Layer 2 of a small transformer language model trained on English Wikipedia (11 layers, counted from 0, width 128).
A neuron adds its activation times its output weights to the MLP's output. To switch it off is to set its activation to zero at one token and run the rest of the model.

Output weights of the MLP neurons that the questions are about. A number n stands for n times 0.0003.
n15: -91 4 88 -148 265 -23 -103 4 -26 289 30 -126 -30 -126 -179 32 58 37 40 23 83 -82 206 205 165 206 143 18 53 -218 10 22 102 -137 -63 -113 32 53 -195 -33 -56 69 195 19 -262 156 -55 71 -60 69 -141 180 -176 -11 33 90 -94 89 145 -61 164 267 -22 73 -138 303 224 -371 101 -99 -53 -160 56 89 -43 220 49 -46 15 -11 102 91 -4 -50 -69 -167 239 -122 -81 -270 65 -7 -159 88 -139 29 -156 -154 -4 -160 -127 -199 -105 23 79 120 -97 65 9 -8 -106 -187 15 -16 -69 23 -56 58 -179 185 -44 59 -29 -49 -202 -22 138 16
n20: -30 49 32 -91 370 -93 -24 -202 4 171 -16 -54 70 77 64 211 -118 252 -77 -96 -185 64 -44 41 12 297 -34 -61 28 24 4 94 -247 -228 39 138 -81 -100 -399 -214 -101 -12 -56 138 -4 40 -183 -74 -15 34 43 165 -66 -97 -180 99 68 228 -76 -151 -195 176 142 -47 19 138 -69 21 -106 -35 -116 218 63 -263 -23 -151 -12 12 -49 64 -17 -122 -117 -215 -44 179 63 -58 -129 85 31 111 -140 -19 -115 -202 182 -35 -73 -127 195 130 118 132 -187 195 25 -94 14 -75 -103 -156 -202 -62 -21 -245 -82 42 216 73 140 -42 106 177 140 -87 -103 120
n27: 116 -15 -94 -77 -16 -74 -41 113 28 -111 194 24 195 -104 -155 90 66 198 63 -53 50 122 -20 34 250 -215 210 31 211 98 -51 -168 -70 0 189 -92 9 -98 33 -114 55 107 151 -350 12 -280 -159 40 11 -148 20 76 223 -140 168 -171 46 152 94 93 82 55 -27 155 -120 -289 -4 73 78 43 -130 4 -64 -91 -92 111 44 8 173 -138 256 85 92 -35 4 -33 128 -63 299 -71 70 -66 16 -160 -152 175 -143 -104 209 -46 -8 -243 -46 -191 42 -109 331 26 148 -81 40 -122 103 8 -117 -164 -363 58 -8 -123 43 141 -19 15 -85 329 210 286
n28: 158 -130 -99 106 -83 -123 -83 148 -80 31 -145 -23 46 -29 8 -220 181 57 -103 190 4 59 -59 -45 0 -93 -68 -162 -43 -110 -102 -252 75 75 -103 257 88 -22 -117 169 -130 -8 126 112 -42 8 -34 202 51 -219 -142 19 13 73 0 160 41 66 94 24 155 -74 182 121 -188 -151 135 -92 -84 -277 138 92 333 -191 -67 260 -256 -169 -68 16 -264 162 -194 -59 284 84 0 -167 67 27 172 -26 -88 -106 -64 207 52 -58 15 -109 -177 -193 8 -20 -41 -45 25 -34 121 0 63 147 159 89 184 150 201 -124 122 -36 192 -182 104 -120 -51 -234 8 -65
n60: -4 150 47 27 125 94 167 111 -71 -34 58 -56 -303 21 229 131 138 113 -30 -62 201 -179 74 -124 -301 -48 50 211 -93 93 31 25 122 58 19 -118 -21 -14 45 -54 -57 -4 -120 -204 0 73 -78 -232 76 119 -30 -275 178 -61 156 -25 63 -90 -162 46 230 45 -67 -115 7 19 28 123 -37 78 35 -305 27 112 -157 -106 23 186 -122 58 112 122 -296 62 -194 87 85 -64 -215 49 -123 307 64 -85 19 -33 -140 -42 176 -32 -68 -80 161 -77 197 0 -65 -320 -44 101 -127 39 133 260 -202 -222 19 15 54 125 -115 -59 128 186 -62 15 -92 28
n85: -95 91 -147 -107 -151 175 65 -19 -52 -45 19 -149 83 -29 31 73 -59 123 41 15 -301 293 150 111 -18 -178 -83 37 -134 -189 -7 -199 95 69 22 4 49 -103 -80 -17 -7 12 -112 -355 121 223 -165 -4 -136 -37 -30 -15 135 -82 -74 252 -51 36 -19 8 129 217 -193 41 121 100 101 85 37 -174 -12 34 155 205 -102 -218 -243 4 -16 61 12 -158 149 123 -154 173 165 37 8 228 49 -59 142 11 22 87 11 30 -156 95 -154 -130 -172 -58 -124 114 -199 54 57 24 195 259 -186 -67 131 12 -106 66 46 218 -86 44 51 -68 177 210 -184 -239
n91: 62 65 -192 -75 -15 -37 -22 161 -218 -106 4 221 4 -112 0 -126 70 -165 129 -51 96 35 -29 67 3 -204 187 -73 61 -217 -49 -37 10 -4 98 -136 8 -20 7 -39 4 44 -148 37 192 36 14 -24 -17 135 -141 -78 103 -81 -73 -427 -72 -176 83 76 -121 -61 -146 100 -55 194 104 122 212 -73 -14 -109 -18 42 243 -55 -143 7 37 -241 -176 -76 140 321 -166 -144 110 119 26 -109 183 159 243 21 -111 47 -83 -110 105 63 -67 -51 70 51 4 35 15 -225 259 15 237 3 -95 41 231 -142 60 28 0 -18 146 45 -75 -177 -98 -78 17 60
n127: 94 183 -22 -146 -148 -78 -117 80 -11 7 109 100 -29 -20 -151 -108 -101 135 127 -100 -55 -4 -114 -4 60 54 -114 88 55 114 121 -55 245 165 -64 14 159 143 -53 98 -111 22 51 -123 -126 -44 105 276 -55 -60 -186 22 80 153 -56 -53 -119 79 -55 -175 -102 31 -60 -43 -21 183 -132 -93 -51 -212 11 -14 7 -85 -249 -35 -83 -220 63 296 38 -70 -114 59 169 -127 192 -39 174 0 -19 116 -153 102 -102 59 -3 79 -99 -53 14 -243 -213 22 202 228 178 75 67 -38 222 -140 -52 -23 -47 -203 -227 35 11 52 -97 -275 -52 -92 66 -117 -123 251
n139: 125 -86 60 -28 264 100 139 -342 -23 -4 -122 108 -62 -110 -211 117 0 -85 -123 -12 131 -252 231 103 4 233 321 72 20 8 -78 -45 216 -56 -131 185 114 -15 -50 -162 85 112 123 -81 -98 472 -87 -35 211 114 -132 63 92 -155 -38 -198 -87 0 -151 -174 107 -21 134 118 -91 160 -72 122 42 65 275 -236 -145 -23 4 15 -16 56 -44 -28 -33 -38 286 -176 -247 -191 -54 131 -12 -154 -58 34 35 34 23 -205 -15 4 -38 147 -27 -91 -303 127 -54 213 13 9 -32 -133 -162 -14 -108 29 -97 100 -23 103 111 -4 0 84 -132 -99 87 142 53 -103
n154: -35 276 -174 -176 8 287 -33 188 148 48 -82 -28 -20 -228 -87 35 -139 -184 -115 87 27 -66 -58 -119 67 -232 -106 47 -94 -219 -48 178 -20 29 -104 -90 -306 344 -119 124 132 -62 -37 -79 65 95 94 144 -107 32 237 -122 23 260 107 -11 125 -219 -107 0 154 -311 36 96 0 28 48 -22 4 -231 351 -152 -150 -68 -23 70 195 -218 -247 250 -77 24 90 35 124 252 147 -159 166 88 -14 -35 44 67 -185 261 -74 -166 32 30 -16 -27 38 37 -47 189 -122 80 23 -47 119 -37 171 -72 -118 141 44 -47 33 158 105 -123 82 -23 12 -109 0 282
n168: 196 44 -51 259 97 -8 -122 -50 86 196 379 -146 -25 -18 -4 137 124 16 53 110 127 140 0 104 185 85 5 116 209 -84 -124 -142 32 25 187 -162 9 -97 -38 45 -37 296 -143 98 54 0 -72 -119 -254 12 0 -228 101 -90 -89 -105 120 -94 -97 50 -113 110 101 89 20 101 -4 -266 -130 -243 202 -106 -128 53 159 151 120 -172 170 242 -200 220 -254 -127 -244 -86 61 -4 106 33 -151 140 278 69 28 14 44 21 -53 -254 -111 -233 -21 -13 122 -161 -204 -41 -43 -141 188 -126 51 -108 170 300 -272 -113 -17 -119 22 48 24 -182 -172 -107 116 -139
n183: -40 50 91 285 80 0 -110 254 88 -66 -206 66 -63 89 136 108 -81 77 58 -68 -146 53 132 -82 18 -140 -77 54 79 -8 64 -82 101 30 172 -157 -76 42 -153 219 -11 -186 -306 -34 56 -105 -241 -103 -140 206 -73 -52 145 49 -80 15 269 -7 151 -68 94 -43 -22 252 -65 -170 -184 -88 121 47 79 -151 -52 143 196 93 -175 -106 -161 0 0 158 -118 210 -94 162 -43 -18 -103 -33 200 36 -7 178 76 -247 -83 7 -88 -50 -85 86 -12 -38 133 -260 -12 69 -168 -12 143 -141 -34 136 -156 38 -141 4 49 -38 -180 152 -71 84 -192 -92 43 -234
n201: -67 -89 192 109 43 214 24 -27 19 -4 -66 152 188 -4 -71 -62 92 -106 49 118 -284 155 236 85 86 119 -139 -157 19 -212 -235 136 26 -153 23 81 29 22 -151 105 34 245 63 83 -12 203 -336 47 44 184 122 120 -180 66 -241 -318 104 -55 -23 -172 -41 -205 -113 -62 -41 -4 -113 -124 -17 -34 51 -38 77 -193 -70 185 143 51 377 8 198 -64 -37 129 -55 96 -37 -38 87 95 57 7 118 143 -19 139 160 -46 148 225 -169 -64 -227 70 -28 146 62 -147 -49 119 -140 -25 -28 178 -150 -224 38 -60 106 -123 12 -45 -185 -83 -231 -7 11 -69
n253: 135 377 -192 17 -8 80 25 0 8 247 157 -117 -147 -293 200 -4 132 -89 0 21 169 -94 17 -34 76 108 -22 4 95 -79 75 -133 286 -163 -291 37 225 85 187 -201 -101 -34 54 59 49 229 171 77 136 -32 264 115 41 155 8 -120 -87 132 -8 33 68 -48 -189 -243 -76 48 218 -145 106 48 -125 24 -49 0 75 -4 -144 58 -156 -203 168 36 -122 20 -46 -191 -105 -161 206 109 4 64 -28 -108 -72 219 -36 12 141 -209 163 254 -21 229 -272 -12 31 54 213 92 -75 -102 -97 -314 22 163 -123 252 -171 -55 124 -60 -166 -92 -54 126 -60 -207
n256: -232 -19 -331 0 -137 -142 252 0 16 329 90 -36 -226 224 -326 257 -46 96 -207 -25 144 -195 145 239 -51 -195 128 63 -86 58 -100 31 -102 95 140 -102 -74 122 -104 75 144 150 78 -205 32 -99 -209 72 31 59 148 -73 -122 -107 4 -329 -43 -104 -119 70 138 -160 222 26 118 -8 22 135 -237 64 -45 16 -166 -60 163 51 -171 -58 71 -53 -85 -362 -152 -27 227 118 95 -44 58 20 0 91 -12 190 35 71 -35 61 40 -165 -44 202 142 321 -154 118 -113 203 141 56 -119 101 17 -55 -162 -37 77 -166 190 21 -105 63 113 110 8 151 -20 -4
n290: -92 -51 -140 81 -31 -78 -39 46 -75 98 27 -11 -38 -25 159 41 67 56 108 12 59 -133 -39 -52 15 183 175 0 -93 -144 -17 164 0 -39 23 77 70 43 70 366 -151 -31 167 122 80 0 -7 80 -126 -71 117 46 -47 112 -11 -152 59 -127 93 -197 305 -77 -60 197 -237 7 0 -250 -140 -247 -27 -72 -221 237 -165 -154 -42 -93 43 -309 124 259 29 81 175 51 -41 232 -192 -222 229 30 -106 119 189 -17 -114 -172 98 40 57 228 -138 -19 -89 226 -168 187 -71 24 -119 35 -114 8 4 242 137 33 -174 16 197 -22 81 54 58 -128 67 177

Each question names a token from some text and the token that comes next. It shows the activations a of the neurons there, in the order above. A number n stands for n times 0.013.

Then comes g, the gradient of the next token's log-probability with respect to the MLP's output, scaled to length 1. A neuron's effect is roughly proportional to its activation times (output weights . g). A number n stands for n times 0.00077.

"ring", then " in"
a: -1 -82 -114 -19 159 -4 12 11 -12 10 -21 -4 181 -6 14 13
g: -38 11 51 47 -101 157 -92 -101 87 -228 169 -30 -222 9 67 -13 70 187 -18 -72 190 96 59 114 -10 -243 -132 -73 -179 91 -117 -49 -70 -134 207 87 -15 -14 -58 -111 -72 50 229 32 139 -11 -136 -80 13 -89 -13 104 63 -6 -116 96 -135 60 110 32 24 -38 -92 65 -34 18 -165 -19 -83 75 -119 14 9 87 -39 6 -210 124 -160 -131 103 113 -61 78 196 16 -56 241 -29 -207 4 -241 71 261 37 -71 -198 99 28 79 -26 -122 57 63 154 70 -371 18 79 2 41 11 23 -61 -89 169 148 -90 -109 325 5 11 -30 -39 104 71 -73 12
Which neuron, switched off, raises the next token's probability most? n201

" named", then " the"
a: 12 5 -8 11 33 1 -1 -84 8 -21 78 -10 484 -24 53 18
g: 292 -8 3 -16 43 -122 -67 90 -62 154 8 82 118 91 59 71 -243 102 -16 -25 21 -53 190 -71 -181 69 -10 54 174 20 44 -31 -25 51 61 173 -51 -170 -193 -34 28 32 -220 -176 -158 -32 279 -82 -25 -101 -73 -60 -32 -7 17 -5 -111 -26 149 -203 9 123 70 -14 41 -90 37 45 -8 159 155 21 -37 -94 -96 19 -103 175 -5 61 -137 -55 -109 48 92 -10 77 -89 3 387 -36 241 -4 -238 164 56 62 -39 -110 -112 -76 -6 18 -71 161 103 88 78 -61 -154 -52 -114 -49 -59 190 -140 -20 284 -111 -130 -251 94 30 0 2 -182 -67 48
Which neuron, switched off, raises the next token's probability most? n201

"ent", then "istry"
a: 7 64 -2 3 2 6 -4 -26 -15 47 -1 -17 -5 -26 34 11
g: 101 -64 -154 -67 15 64 14 49 206 -119 -167 124 115 -118 -9 -125 -31 -68 68 124 196 129 -152 35 39 -21 -178 176 124 16 99 -22 -78 217 88 -67 -103 -66 134 -52 19 -35 -202 55 -55 -11 -140 118 83 36 19 -266 -37 88 184 79 65 -7 -104 35 63 115 -153 63 49 -10 -195 -46 -37 108 -48 62 -154 -78 -210 39 -117 -79 41 47 46 16 -139 -31 -43 35 -41 -96 -125 -17 14 56 62 3 197 -8 70 -60 -117 130 -83 69 122 -244 -179 25 -36 -107 193 -30 -86 75 136 -96 -114 13 241 293 22 366 78 22 71 -80 26 -134 -85 -287
Which neuron, switched off, lowers the next token's probability most? n154

")", then " |"
a: 21 -98 -10 2 6 0 -7 -2 -7 -16 -1 6 138 -32 0 -28
g: -142 -180 25 122 -15 139 23 167 -48 -116 -104 7 0 -118 -31 -48 0 -40 -72 64 -53 0 -4 69 115 -109 28 5 26 113 49 227 55 39 -45 -101 2 -49 137 -4 -64 157 -152 -83 -128 117 31 -124 -6 73 116 -51 74 -28 12 104 -99 134 210 -78 169 -6 256 11 -157 -25 -17 -178 64 -50 46 -147 -194 -146 -32 -188 69 -67 -43 6 33 96 30 -26 243 148 -267 142 252 126 -149 -55 157 89 -75 21 33 123 -12 340 -102 -344 -113 15 115 -224 -167 1 19 85 -48 -124 -95 104 191 124 58 -3 -151 -7 -13 -33 -143 24 -137 -57 85 -23
Which neuron, switched off, lowers the next token's probability most? n20

"stitu", then "ut"
a: 0 1 3 8 58 -10 -37 -29 -4 96 -21 -1 22 -3 5 21
g: -40 38 -36 74 -161 -106 -48 55 -116 56 -76 -103 -26 -151 191 61 302 22 36 -106 -176 -80 156 -20 -102 72 62 -186 217 -150 69 120 70 -63 18 -26 125 43 -38 -121 57 15 75 -151 -13 -33 120 -126 275 -37 -49 -179 109 205 -124 -271 -1 -17 33 71 -94 -130 -1 -123 -108 135 83 -35 -64 -73 170 -10 -71 -108 147 4 275 173 94 76 -23 31 -35 -49 -112 -62 -156 37 210 -24 -29 -58 41 -68 74 -15 -1 -85 173 262 129 -5 -41 2 -130 -77 163 1 -65 -74 -69 -248 -80 232 -95 -106 134 35 99 -135 57 178 -169 129 -65 -100 -26 61
Which neuron, switched off, raises the next token's probability most? n91

" in", then " J"
a: 7 -14 32 -2 4 -72 39 3 10 -70 -9 -3 -39 3 50 -28
g: -78 -87 152 145 136 42 -136 -96 -83 -10 -124 142 224 143 176 -41 13 23 11 -1 133 121 -177 30 169 106 -75 -116 -108 223 -48 -165 -244 -73 78 58 112 120 30 10 -16 138 -126 -88 86 155 51 -28 -63 56 -186 -84 0 19 117 -12 -119 -186 256 97 -123 8 -141 -3 172 160 -85 -71 34 -30 36 -43 -5 -89 -137 -80 -26 -74 127 -116 -67 69 57 -13 -218 -39 -124 228 67 -273 -46 -29 -107 -63 -9 -61 91 -29 146 -107 163 -22 73 -65 126 -72 -129 -258 157 8 -150 -49 121 -77 105 26 53 -61 322 -127 90 131 -52 84 -65 14 -127 -12
Which neuron, switched off, lowers the next token's probability most? n154

"T", then "T"
a: -15 10 -100 -329 9 -11 3 3 427 7 -11 7 8 3 19 23
g: -61 41 49 -179 -171 -41 189 116 46 127 -140 -27 -61 -30 52 -170 -23 156 -274 -29 37 -87 -207 -73 -16 -52 -208 35 -132 102 -42 32 151 2 87 -31 23 100 183 70 -2 29 -141 -217 -125 27 162 236 199 -16 -94 120 -182 158 -13 -18 8 -185 19 9 -3 -100 -102 131 -95 -188 -65 -32 -158 176 32 67 13 -16 109 86 105 -288 96 22 84 -20 10 -48 171 -2 204 43 -130 186 212 -97 110 -216 194 15 -66 98 66 -86 26 -15 -33 -77 -29 -168 191 -137 78 179 -112 124 16 -85 -31 53 -42 -41 -129 82 -75 161 -73 12 -13 162 35 -96
Which neuron, switched off, raises the next token's probability most? n139

" the", then " Fac"
a: 7 -6 8 -25 5 22 32 9 166 39 -8 -1 31 -4 4 87
g: 12 214 121 96 228 -184 -65 -96 -169 -89 -32 4 67 246 43 52 53 -54 -153 -13 -159 164 -131 21 -22 -52 39 104 -68 -106 294 10 -156 27 18 43 58 6 109 68 239 133 -50 4 81 -40 146 16 -107 6 -70 -68 140 44 91 141 119 25 -55 13 55 84 -250 56 123 -58 -4 58 -164 42 -65 132 -33 -78 -59 -83 -121 -236 67 -235 -228 41 -13 -102 7 -7 85 68 -118 94 119 -130 -62 -13 -139 -25 139 10 243 -55 -57 -80 162 -31 -19 29 -116 -202 28 145 -244 -81 -117 -25 122 -192 179 164 -61 25 -121 23 21 -27 110 144 -242 -40
Which neuron, switched off, raises the next token's probability most? n139

" Anton", then "i"
a: 79 8 -3 1 -72 -4 13 -17 21 4 -1 5 3 149 129 0
g: -142 154 -116 62 -4 -170 -25 16 -135 154 -90 70 -157 -322 -122 1 109 24 278 57 13 -12 -62 -99 -67 39 -12 -102 -92 206 -54 189 285 55 -108 -2 14 -107 -30 127 69 -16 -14 49 -143 272 -271 73 -11 -152 -69 -75 100 -2 78 78 29 33 -60 42 42 24 62 100 -128 -82 216 -17 -33 -125 1 -177 -27 76 78 149 -7 -162 -32 252 115 -91 190 86 -143 69 84 50 -87 -211 -115 -172 37 53 -2 -74 16 -26 -55 54 31 -101 5 -23 -14 161 98 192 66 -160 -36 29 160 176 -123 -165 -80 -64 -124 42 -73 -50 138 -21 4 89 195 -171
Which neuron, switched off, lowers the next token's probability most? n15

" across", then " Mexico"
a: 44 -19 12 -9 17 -162 40 -41 38 -52 -8 -14 79 -12 62 -9
g: -9 -34 -56 48 311 -172 64 71 239 -62 -10 -47 12 -27 132 68 -27 -70 -259 -31 53 -75 -190 143 107 45 195 69 -243 74 -159 49 -175 -83 110 -74 -17 109 100 -94 29 93 -125 -291 33 -11 -36 -169 18 14 -192 -31 -207 3 -19 121 192 -48 23 -51 -103 -18 177 127 -56 -25 55 88 165 67 155 -87 16 6 85 185 51 -70 27 -3 -20 -3 22 -250 96 36 43 74 155 -42 248 -111 101 137 104 -22 -17 -20 141 9 114 -74 58 -96 60 -162 -92 -33 28 -37 -75 -26 -185 45 35 21 263 -252 -54 80 27 0 -57 10 -232 -17 -69 -236
Which neuron, switched off, lowers the next token's probability most? n85

"ening", then " of"
a: 9 0 72 -12 -15 -45 1 -11 6 -2 19 -12 1 -14 6 293
g: -85 -36 -108 32 -95 72 102 0 53 -68 41 -117 112 46 -146 66 179 93 74 -60 -73 -56 82 -91 -51 -114 -26 -116 146 -58 -193 9 61 110 -26 59 17 228 67 76 -173 68 -15 -2 65 -33 -158 -75 97 140 129 270 -87 59 56 -103 3 31 -234 102 113 24 -27 22 12 135 -80 77 -19 -73 195 -359 39 107 61 28 -129 -59 -88 -194 -24 -8 -69 3 99 8 75 44 235 -104 169 -182 -24 176 -169 -30 50 26 -47 34 18 -135 -112 -39 -97 46 14 22 -292 -44 279 81 -135 -240 -180 -127 -5 84 236 63 0 -29 95 -185 209 124 77 -119
Which neuron, switched off, raises the next token's probability most? n85

" open", then " wat"
a: 0 9 -85 3 2 58 -10 -129 123 0 -13 -7 -42 -13 94 309
g: -27 34 -48 122 122 -89 -22 -37 120 -98 -51 19 -59 115 -77 -209 162 79 -79 42 -53 -12 -89 39 291 54 125 119 -308 58 43 119 -247 -61 191 48 -37 41 37 -91 -58 -43 -16 -338 118 103 -126 97 -62 -21 85 53 -80 119 51 6 48 -149 3 10 83 54 -5 -88 18 -83 -127 38 26 13 -245 35 78 31 147 95 142 105 -24 -75 25 135 -23 -265 -41 -129 119 -73 -126 -211 -8 239 -134 -218 73 12 79 8 55 -162 122 241 -44 88 -67 -40 26 163 -7 -135 -163 -109 192 109 -81 69 221 -161 -57 -75 -45 11 38 -115 -1 58 199 -99
Which two neurons, each switched off alone, lower its probability most, in order? n290, n127

"ale", then "v"
a: 15 -59 -24 -1 -14 -16 68 -71 8 -35 -2 31 6 -51 6 -4
g: -127 -94 210 -22 147 31 -29 -98 2 38 -185 -322 -67 220 62 -1 299 -59 73 -25 -189 113 -88 -55 -13 58 54 -5 78 127 -60 -18 -26 -115 45 -11 77 63 -210 -105 134 -57 -15 130 18 118 87 -166 -16 -38 -265 -178 -165 -155 -38 37 84 -69 -112 -73 -91 5 144 28 7 -124 -47 46 91 -111 10 -93 274 -46 78 31 36 150 81 -49 118 -19 125 204 -115 190 74 -175 49 109 31 114 200 13 -99 -15 -96 23 18 -6 20 -7 -114 -51 -253 82 -6 43 -23 49 139 32 -52 112 88 -203 -165 -138 218 127 56 -62 -165 128 114 -160 105 -112
Which neuron, switched off, lowers the next token's probability most? n253

" At", then " least"
a: 17 65 -41 13 8 6 5 24 -13 6 4 -80 64 -2 -16 -2
g: -308 -137 -169 136 -64 201 -84 192 15 -120 237 45 -223 -182 -119 -29 115 -96 137 -136 -281 -28 -160 -55 113 221 353 69 -40 143 160 -47 51 -9 17 241 36 85 -46 33 -20 125 4 -21 4 40 -76 -1 37 -46 199 89 -17 0 -102 -3 35 -18 3 -15 -41 26 -32 24 9 86 -107 -7 -110 -80 -105 55 96 6 -101 88 38 -20 -33 121 20 19 43 -16 42 -59 135 122 156 -57 -123 -47 96 -53 -43 -116 -118 -104 -95 1 246 -99 -38 -107 -48 -73 62 64 192 160 -231 -11 -25 31 -117 96 0 -80 174 -187 136 -305 -49 -12 42 -71 -66 121
Which neuron, switched off, lowers the next token's probability most? n183

"u", then " R"
a: 28 2 119 -9 -8 105 134 -3 -18 106 -8 21 -11 -29 4 -12
g: -65 249 85 166 58 46 -115 -92 -128 173 3 61 75 109 175 79 36 131 21 -39 -16 195 62 -16 28 -266 45 117 -14 53 132 84 -81 -147 148 4 53 122 -90 -53 7 -228 71 -274 33 153 81 -10 -76 75 49 113 194 -44 -115 -236 -309 -70 97 33 -86 9 104 -27 -66 -58 76 -21 99 -30 77 -5 -49 48 263 66 162 -139 -127 11 -83 -40 -120 150 -183 -119 -162 -2 -77 135 -2 77 -57 -119 -87 23 170 91 130 28 39 135 -63 -205 -140 105 -199 -137 139 -142 -78 -50 -179 -208 30 30 -58 -15 -32 79 -61 -133 87 188 11 -115 -35 17
Which neuron, switched off, lowers the next token's probability most? n91

" war", then ".\n\n"
a: 0 10 -2 10 76 -35 -6 -145 27 -18 16 3 -46 26 48 11
g: -230 -35 135 -163 29 37 195 -52 -55 39 85 100 165 66 45 8 -98 52 196 20 -126 4 30 25 50 3 99 85 -192 -107 -18 164 87 -123 117 95 -101 -119 68 6 71 -157 -65 75 -91 -51 -44 -27 -13 -30 -34 223 -90 14 19 165 -13 150 4 -66 -285 -7 4 15 -137 -249 -112 -96 -279 35 69 107 146 -78 6 33 173 127 18 -68 13 -21 -202 7 -221 -156 -25 -13 -336 -19 99 -170 131 -30 35 -5 124 65 71 141 -104 73 39 -191 4 -55 32 7 -181 13 183 43 255 16 -17 33 146 -140 -206 -43 87 219 -35 -99 49 168 45 120
Which neuron, switched off, lowers the next token's probability most? n127

" D", then "ol"
a: 359 -8 18 13 4 1 -8 -19 64 -27 -1 -8 1 7 12 24
g: 153 83 104 6 202 -150 -121 210 103 58 142 198 2 -141 -174 65 -50 148 64 -114 -51 -119 48 123 22 78 50 -180 -186 -109 -120 -42 -12 -24 -236 43 -93 208 -155 43 71 279 -5 -38 -227 195 18 -85 250 22 -203 -50 15 70 228 -50 157 32 152 -69 99 -35 -128 -65 -19 57 27 -98 -196 -128 7 -81 -1 -145 -67 -189 -126 -79 -95 -48 291 -70 -50 6 -7 -54 115 -42 -222 84 -97 25 160 64 8 120 88 2 46 -10 -8 65 146 -137 165 -52 39 2 -41 -62 -41 18 -13 -183 39 -207 -139 29 104 -48 37 190 82 36 4 -62 47 5
Which neuron, switched off, lowers the next token's probability most? n15

"z", then "na"
a: -55 -12 -21 1 27 -22 -7 -8 42 9 -15 46 -7 -8 5 5
g: -39 -8 70 134 118 69 52 -5 167 -149 -24 -17 -90 86 168 87 -27 -111 -26 8 43 127 -47 -191 -45 -173 11 -264 -10 274 -64 -25 -203 -105 -17 48 -98 -134 68 -12 39 107 7 -161 131 -11 20 -126 106 -90 -8 -58 -146 60 -30 138 -82 5 -143 107 -36 88 0 -47 30 15 -142 -86 20 -43 -39 31 -31 166 5 -36 70 -48 -15 67 34 -16 -100 337 63 16 -19 2 120 70 -196 -13 226 -2 57 -17 -82 68 -268 -22 81 61 -213 -101 -49 263 -74 -13 52 72 84 -80 319 -328 138 -45 -120 -200 -2 -7 47 -152 127 264 172 -57 96 -73
Which neuron, switched off, lowers the next token's probability most? n15

"n", then "ings"
a: 10 -7 31 9 -19 113 27 -3 -18 0 169 27 -16 5 -9 -6
g: -256 -293 112 107 -85 -17 154 -9 -183 -174 208 64 -169 -97 26 -48 73 -2 174 64 -95 -23 39 146 21 -171 -109 182 -247 -23 -5 85 54 70 -69 -24 -235 -24 -16 22 -65 -72 114 -184 -9 -81 -41 -163 274 -36 80 15 -58 117 -264 98 49 262 -120 36 -28 -156 102 -78 58 151 -63 86 34 41 -32 -21 27 -181 84 -38 67 -71 -48 99 -38 86 43 -33 75 5 -67 105 163 -137 132 -100 -95 59 -83 -46 87 -105 7 172 113 84 50 -162 -30 -115 -65 65 -79 58 112 43 42 117 -275 40 257 -26 59 144 -81 41 18 -8 128 -71 -107 204
Which neuron, switched off, raises the next token's probability most? n168

".", then " Total"
a: -13 -247 3 8 -4 7 20 -12 10 -16 285 8 36 12 52 4
g: 31 -60 -103 -50 -218 134 -104 -241 26 7 -99 -163 96 -33 -101 -112 -16 70 120 152 10 2 35 0 73 -38 -2 42 -112 40 -99 38 79 67 175 77 149 -65 -173 46 -6 19 -147 -107 -35 -68 -105 -204 240 118 145 74 -102 3 -49 -42 -111 -44 -126 92 -5 21 221 73 -126 218 17 -162 149 42 50 -62 93 -50 -267 221 112 136 -41 -146 199 -98 68 -219 -130 -45 -74 225 187 315 -34 0 26 -44 57 69 -26 -8 3 44 39 -112 -46 -66 82 -82 -156 82 27 -193 -47 -49 -112 -25 51 215 69 -6 93 -180 -54 -42 268 -175 1 127 -53 106
Which neuron, switched off, lowers the next token's probability most? n168

"ead", then "ily"
a: 15 12 -351 -6 22 -53 -6 3 -14 31 -6 1 -10 -12 6 64
g: -88 -89 -194 -62 -43 32 19 -118 22 -50 -6 -52 101 21 11 -25 334 -45 258 14 5 -95 -150 121 -35 -193 -28 96 -9 76 39 115 -27 71 -28 111 -107 -88 21 -115 -87 50 58 100 -197 -159 -17 -131 18 -115 144 -23 -136 183 -84 174 -113 -103 -144 32 178 -289 84 92 -110 -181 -141 -18 44 -68 -83 55 88 -220 161 50 -80 213 192 222 -23 -149 -110 51 -135 33 -21 -68 -73 -124 -116 -83 87 121 0 107 -86 -66 39 27 52 7 412 -38 82 -122 -70 13 -2 151 -137 118 -5 -64 108 -94 29 80 9 90 73 118 -57 56 -27 8 233 108
Which neuron, switched off, lowers the next token's probability most? n85

"orm", then " reached"
a: 22 6 -8 -23 39 123 2 15 -2 4 169 6 36 -8 38 -14
g: -103 182 -153 72 3 77 -132 149 98 89 -171 59 -34 136 147 -68 86 -40 -251 16 -119 5 178 -84 0 -36 -132 -105 18 -108 -257 -46 -116 93 -139 -53 152 111 226 33 -194 130 -8 121 41 -46 126 -100 -85 71 11 -37 -130 -94 135 -34 -246 184 64 -84 -35 -90 -263 28 4 -68 35 -49 -38 -61 96 83 -86 132 0 219 47 -191 41 -204 66 -92 -38 -54 79 -25 5 -137 161 118 -135 81 97 89 14 130 -112 -78 -110 -13 -52 37 -39 30 42 2 134 15 12 136 202 -260 -238 255 105 42 -137 149 76 -97 -41 26 31 190 -67 32 125 44
Which neuron, switched off, lowers the next token's probability most? n168

" |", then " T"
a: -3 -50 -12 2 5 -6 62 -7 6 17 21 8 10 59 2 -2
g: 18 -44 -62 124 -241 111 -50 90 -54 78 133 -209 -100 59 114 33 173 -21 -53 -110 177 -13 122 20 70 53 -141 42 -197 150 175 -37 -10 -12 -97 94 48 99 0 -263 -67 100 91 -60 68 -1 129 36 -42 21 -38 180 79 71 -18 60 201 -250 254 -19 15 -219 -246 -191 -172 -26 -193 -7 201 126 -22 191 47 6 152 -65 4 -4 78 -94 -69 199 236 15 112 -78 83 58 -81 14 -151 88 -25 -28 29 22 3 2 -86 -180 182 49 75 20 -240 16 -16 -126 25 -32 -213 -107 75 -44 -74 -10 -296 -42 9 -77 -57 -135 23 138 -65 36 117 -43
Which neuron, switched off, lowers the next token's probability most? n253

",", then " near"
a: 16 -34 -84 2 -1 13 8 41 -10 -23 11 -81 -7 2 6 -6
g: 33 63 -22 104 34 -59 -28 -169 -106 -32 -241 -58 -87 -72 110 -81 161 55 -48 -115 -1 46 165 67 -54 6 69 -142 4 132 -45 61 -30 213 118 57 -121 167 209 -264 66 227 343 -144 126 -111 8 -15 182 66 -70 -217 87 -106 -149 54 -138 -83 126 -97 -152 -27 -170 56 -85 58 -150 44 -68 197 -39 65 144 51 -104 -72 -138 171 -7 67 51 -250 153 -193 110 -222 -83 -85 97 -21 -24 -53 -95 32 -218 15 -61 -199 -83 50 48 -109 -14 -1 187 87 7 201 -146 36 84 16 12 -17 75 4 97 9 15 111 182 69 -49 12 -49 72 -55 107
Which neuron, switched off, lowers the next token's probability most? n183